Layer 2 of a small transformer language model trained on English Wikipedia (8 layers, counted from 0, width 64). Numbers have three digits each and are written without spaces.
A neuron's activation on a vector x is SiLU(gate . x) times (in . x), where the dot is the dot product.

Input weights of the MLP neurons that the questions are about. A number n stands for (n - 500) times 0.0014.
n17 gate: 260397479441479513551503463434500453615448413599375428445609603497623491422607305413662380363647518347385573422632474534452589528598383436531639512449647578417515379336478451572337181494359579
n24 gate: 731442658515557544441540476534438531393560631375509610825536652374480638513679476632599494542430408659445388468396480353534623415476497562340463515538356463611542624557494405411400699542597521
n40 gate: 508288523427500408616589622527546418314419516432339527489445495581462587586477500403444460552677412560524515381519395599549560629369599497387527562382594617573458417584500448519449596422699402
n52 gate: 520492489530405596370482319608431589605399457398362689635563464432582540354447527441537441435682495601326578584628466620352475423511514406415436465615468364451448526403542268456534511476483634
n65 gate: 538460618258398573550497492592423604454328488450236572515523563526489453751479491558646517607611486387491558653448478494595407466497677436372514400561434563621466530481486592474359631573695461
n67 gate: 432528495426505628537490630587618375366328688417439503390464514489532497554521528336561506486485351576445586245576644421511300439519497505434668311570471528445506395430556391358551557536560489
n74 gate: 448593328468518614550556475589616570529484448624417537526549556475404578533542449605478624511594473541484624515372502537562525590438434493553448554415348425505670568660547630509574473468443621
n85 gate: 491439543477307336479508669624562300433630332557436479448593439645469393601299535472486382354469446399331440628403362661394572549468462736491467412455492512560430525430494455629473466526419404
n89 gate: 636583478531494599500561729520582534430430603424503506589591454548352533438549477602443393464524550595417420676394341497529447452587543531559388195464563509421619446456543521689328492298538564
n93 gate: 602762660581431528388361521399418500578563416563603686453482485536552515250441500606599368494475613518585435341307511464566665518545454556720423400621629543440352475384460446576335414464447565
n97 gate: 456555470462502395610589320551521555330462475539469483522552591360500442534523422479463500451500391484519507343418473444611524597446432530384531516614477454469590570427493510411405565317453263
n117 gate: 559401460532348563548244363573615570489583398614541506615480436555402545459512425638405462563719520483331664506412390385380247587509462565523468571500593491463433387612482503371584654597467545
n132 gate: 553395408478514429517420543416364372466726454654569583483459633305410391548509519551564534560506395557334592393341537623571503660541450575602550594559417494478384613506483420520574573350317435
n151 gate: 545390477606559430527597535551477485517465518717441539491568583453526434487548305776463560541438425357417529643359441465307468317418590572597491451589374425541462721471329623691427468515335437
n172 gate: 549681560531490465346564373727592521711544419514661387606514476500415447685375612450415635480439530443353477546583635561405561667520507756412441523159454314601660640459396514287528513634528570
n188 gate: 548522367569538398634580299343511601458453640514600511393503558569585492350622448476310480538363470484539392387264531382471399356451489657483570570460554464599555518430312512413434622451471468
n203 gate: 691539412413508505661462545412535528595515617662536622527554446628530378522387380530480464520575503497490407565404383376593503597559422543528750613505507536508615557607391524433408555533620385
n212 gate: 418525464425467514360476552351562404426459569526548413340464606580460619515548619500586333382518505674363568380548455528566613525536406579472681606497635596365300647491458622613428331530538595
n241 gate: 500534516417371323546547590508495357588382624333192579474564567536554403554395420503390463462406598547609527395694421569520409603497517549522622674511516387445561526497633549345503475428382524
n252 gate: 589487506661414471446439482701368415385494449609456660960572441506575521513533339418500472491373220417559536383607521568539423624497503536460569439433500500451345582613626584491522485436580370
n17 in: 391376533494439691569547503582614483556425276820483534506517503531614601463588461407519403439503552303424495535543497389477358430439363505433560393549549671344492373305511477563433528414480547
n24 in: 443476388500358508514455409444559497508492407503497564483471527484536623405626323479400443730500349505345417464527492524690500479489554251646454575634497476353439427585478475640541427363505544
n40 in: 653310418461634336550613637483531473413498541510517554428599574500540514593458549634557565582562512473544380577565393583528634515461585514449545572529559274570593469589423416488599483585589519
n52 in: 557443550420491543344567378764359551607465350629452593667696494429437440465484497540540630436488523697512552606485537500491591375668476459411413259549373404474610359448551485521585587576475688
n65 in: 599581431446564525514414439413552625343617464433549519508578524567484443535529616408627519500387577540430426489587457425394447543586418592540327605513375576591702580467385306530492624543732348
n67 in: 568565451483638554512608585570442464409467661552454519440368539512528481649469459397544551410470371661331620402510568369515367514512424540373473500479477495633567454489512533362522594552435397
n74 in: 444481484706486517511528557687612467463511591360470553394555597746561540464574527331479413527139503505461492462531482574566402552393506672445391430470575539369588512512620411433429543508517462
n85 in: 461532480418613446506390661630574476358422503473432447589644597651446693357601369554562533414666589483538520454456555584582404339590470451751521477682494544387368481658598463550449296454585486
n89 in: 552520540576666463503536622390542523420472671437362456524508451429525517508672386500363482405415607553446284545528358415453467495505415339568614517569495487565411615570564495572516341460358542
n93 in: 416457550543401424436476629365641477584593506653557664577531532647580525531497548450514624503563416539643639512367632545444647483582546578477303489450594347635491560453526455529283321393488305
n97 in: 527357455315424442462449494524614511467388507495461535443550507487612470557495330564515451403516370539439481518544465459611554672537447479541640506638477520556541465447595571348491470474500449
n117 in: 492450345555455546405563382470546460526607516588508409764681485557437466399665557554575528618658581473565512511307455569446602470468357476580497505549590368455548484552437466558554552446422600
n132 in: 597469389607571466387322555461594428549330572426647585332492500602522540586494554428428568508605578470392520379487505563561467474566560447321531523463376417533482549373323714443524480452588478
n151 in: 492560473662478330438582357533563470483408562554460472531658563562517541546603468517435632502684544334550471524571410403503324452557564468542449679407481378525600416613391557515523498347484478
n172 in: 308441436526555591649389526318583506326620628534536574432467583606449474221703468566426419567584462611479356485336455491616418373485530419629503425609429563383624562607545512563415538305405460
n188 in: 475466498588527583646598423453533510491560677508574463370382709529542495537613427472392574430326605452547514426564525514621403537488530483381515557555483572553615515481465515443585536317631348
n203 in: 636542456470651426581366587562543587566422538464654600477413403426517548503356478488538457544495493471495418435310666515382490596480523621618648674406565403563512505533480397425485483393497478
n212 in: 465572456550626375391527484487410479543416462467559513517333572553497444440474455605490503398442663654325410386363402497420592434626387547766530435464421398482561333549385591428476422435459539
n241 in: 291446517550500330598476459563402279642489485451435347506418585698514554408503402489397723486491555425681544429503404545532522368606540582668489385418563517500525503401437444429514439408291478
n252 in: 666605470494406601585561458432536525397585535529432757538417475558390455376202635339358597449245551606457446484512520470436360472387519647353469539371485391473650558375675468562503633533347494

Each question shows a token from some text and the vector x that enters the MLP there. A number n stands for (n - 500) times 0.0062.

"ily": 414351563389791491437391660378700564387382492580549444507449425620514422418625728443442542507507458507363466647832649669703537312450369319549657529482291303404606466679589766340438620537458342
Which of these neurons fires most? n67

" Nations": 578426479523743333533436391419684376473691320400676419482493430611413349422339510277521679503607504537433512513533604495828419297443380546600582467591430421581581533731661796374486727509414678
The most active neuron and its activation: n172, at about 0.52

" R": 495544656522595423390355435436622687441741713390567334339348433509322681432165599432616733455489434407591485558516347493800443434438393228655379633580445560604831522571590616456484438492214456
The three highest activations, in order: n17, n52, n117

"ie": 410369297528669525339518525388767676477489500416547475516427440604357508330367559404612636402577363544548303676569685571611532318377368524657418656623512473422509462597505806395421617372218378
The most active neuron and its activation: n52, at about 0.13

" Al": 656508512528795463153467767452595643373483405626516406489416396511569418232182353494533682626348313431457473578462514410577324452545530429465423630495581479379785401545657641510519608479155449
Which of these neurons fires most? n151

" of": 500362528492723428240406741359467455529678499195663486542424584491609440440464439449667375532429538330541536628476468491751457131485547520584529279527378479621594534480568771504675543505537584
The most active neuron and its activation: n17, at about 0.22

" was": 658324612361696590448676562437584465402537561568638301221212553462404630297467471683577503634494472281579553422643522555447691379501423226421430454703289306426471513582703697393462482358499437
The most active neuron and its activation: n252, at about 0.27

" del": 826425571470730309343433329453673781487439395257311435508371411486473436332656473570697664656551386506530326567571470588794259382601506378723381639490688522610587586562591621439545599539310381
The three highest activations, in order: n24, n17, n65

" the": 415365523712527580489504591330480603450515467410648451237350543629456493291550365496580741390680457312447643553436477549709534337639422611528579623527500459484688628402711785491334394439589716
Which of these neurons fires most? n212

" via": 682313576492668540414612520384612586568452465402526577493493537599594633327425576552713539348379360409394442447335216407661552423405543386574601399695516476536551588584709861384753560485551606
Which of these neurons fires most? n24

" m": 514417765599679473396364436443579605317436412502355397456309608405532407623420382263587739763432492400518521664692190336579459402598291345754703547347478220482683373505699537448604471515530449
Which of these neurons fires most? n241

"ouri": 631500353593705447400483479562687603260427330373758316340470391607486333412460711540425712472615354530529543590533530556706458447308399476811455539561415426593503695573593716311305609599315700
Which of these neurons fires most? n172

"or": 607541344524689560211615517473614745343527428430481442559532424708562375416296519525519444603649386451461578793577569387634552334500414489638472497576447487320605619651539785506352371438164462
The three highest activations, in order: n151, n89, n188

" partnership": 656482642517822518482569216452687379287387303450633441437513388389597421443267639356575397579542486474633700672550573554751419491390310395477537560429504611539516538634747680291423496274506652
The most active neuron and its activation: n97, at about 0.28

" to": 425290661508526441461651598175645576606607520327777371501338553582505470335440420497692391557568363549445516479537335371760535312401511417596745337457419382443495380614639758480772650572622453
The most active neuron and its activation: n212, at about 0.45

" Sw": 440459702565578308170476583498574624292389526519536338373428300406511542405178316327542473507512459514697450741364443487488180438514338281607301599529359406625748561502575523466573575314226359
The most active neuron and its activation: n151, at about 0.46

" than": 353378752474461631315510642298630509617275478426479479539298594584497548406516569355772451394422319374616453623606482583573651507637384320495588451535528461391564487766641833554729501560475447
Which of these neurons fires most? n203

" a": 640377517540651496488436692575457563516614456408594276503421455539473471389605445446798825474681490299481461589513357544508533394675461517677487556455428185667440394512684703213250501437619690
The most active neuron and its activation: n252, at about 0.27

" reviews": 534438607415634375499614494457761359536540615409438584298762473542378391423538832498498556554437326457681544649581608633638377508658309498767644548516333418569410503581653686134560468388509571
The most active neuron and its activation: n241, at about 0.43

"1": 589309282451756568523578569565431660436797417409595557488510661664517576535514520407699533426700479404572829599514349637445326333414394353603612703479465344437552580849608598424635718399389633
The most active neuron and its activation: n117, at about 1.9

"R": 539422615313477383330673585431682703307684541276585266366355336458517499479356523487572646455470399513556603563592273464537543374391304420735395569576870496728555398662598566495309341335601784
Which of these neurons fires most? n89

"9": 560232390512706590446555590425491506301776321411417371540444474773530415461335562415541441443500372380754713626438488538568474200464324436652777647425307385444442502608556629501485577311353606
Which of these neurons fires most? n85

"0": 584277583592664751330472616437445414450637377337360336534453460724487495524481563494490550371665377486745771572461577371669494306536393486647818725589411303523496463627688511450552769441434741
Which of these neurons fires most? n117

" as": 669339717456668379370716482410643553579512569487432633251383406555474616316653404664700510548256306394436535608419406449557533461352543468528514445684300319415594558580755724371735617347460603
The most active neuron and its activation: n24, at about 0.92

" signed": 580232454421656627489553396272698431624504437427608421328558431459538626294214674311596570450323491525630532541471529522552400427466403294517461592580301448622338725674689638153593433409584597
The three highest activations, in order: n151, n17, n117

",": 365360549482709400335546462296430407338513485393259390333452357632403475412434548588689509543425483363521489638407478557477387438388427377508550293459415579405436256530799772226727416441477557
The three highest activations, in order: n93, n203, n241

" club": 500403516354697450447618198463676369449545552358589462403428442387572434455340515389672378320515419459508541596600401466771438383361347452519454485532543378424514714626634814279533697395465640
Which of these neurons fires most? n97

" by": 578395546402524350376515655456563536660530511395619629479420388586564461305383364565751536572306426314436445568466298561722594222411570470490627413537401376540528536516649817333853561424502642
Which of these neurons fires most? n17

"her": 510488488601629454301494667512669682269373511405504546603431263582583309460317529462620452453595433385717515747758624394578385266605371390542489622535458449313564642580683680446456635386149448
Which of these neurons fires most? n252

" at": 682394577574507399316481591473609487511587570348679445351350564291729530335693494475710576418343337382562433551491433536569436359384539301469517382672502244470497575704523796429744660440555716
Which of these neurons fires most? n24

"4": 496230397474691662452518576596641507192798444404586493441395408685700561420435498347545537460410343467638583652600421535468538231492461298438811699431423421436414500719577653432548541540301688
The most active neuron and its activation: n65, at about 0.25

" member": 716353321348542305484504293644705604730524515402508545291452516574539369436662546348574478521460362380498678669562624510756473455310485336548560689606625456409516607469763662327642485420308742
The most active neuron and its activation: n74, at about 0.54

"ing": 524177385595566377236563618318718500554452398360590493523341513573401551468448566515611400542469371564520611719433597462623518485449428284543383413585583340633438374690744775506367609501377493
Which of these neurons fires most? n188

"part": 686460570394433530418506524546872542485284549401763561613476505502471417452412515435550680480445518415620522731494814410667632559602393331620774592610368593465523498523650743470604448434214431
The most active neuron and its activation: n203, at about 0.6

" and": 422427666507694509367461512442464471443632437417512400427556338625419551444331331447795451583452531404360637631347396583480656419612578392607579414665535336343338403649710846391614550585492350
Which of these neurons fires most? n85

" director": 626497392316575398453559158394772529685536497269588550268494366687611371399524531430665437485360430507545658702581543521650425326450400414554522609568406487415626658633720690364591445385402597
The three highest activations, in order: n74, n188, n93

" she": 393383536609596528401536528526722503376504649552457596243496433520594564284266447448613587353760398530512425572691291471544568417278308687585469619549392317430365578645534660252196428428618187
The three highest activations, in order: n97, n40, n85

"d": 632503450630544597333500330252756659134490326443729342515320347509546659544560376516584680464504420486547722704644512523480644378473434314555511587621667516582693621747591574499571472533138465
The most active neuron and its activation: n117, at about 0.4

" ": 708289268477516502288563669282433739353546542503379451486324401472454526472363452269665747599604393462637650457565460439843373297541460296475574446480314396556408471733672506298590555487383646
Which of these neurons fires most? n67

"ights": 540361402610763422449602395386740470277378367469700478408558522496286511475417616427407451563513364489575612617622678674671402433395355386583459420562310288576509477721481802463454661367373673
Which of these neurons fires most? n132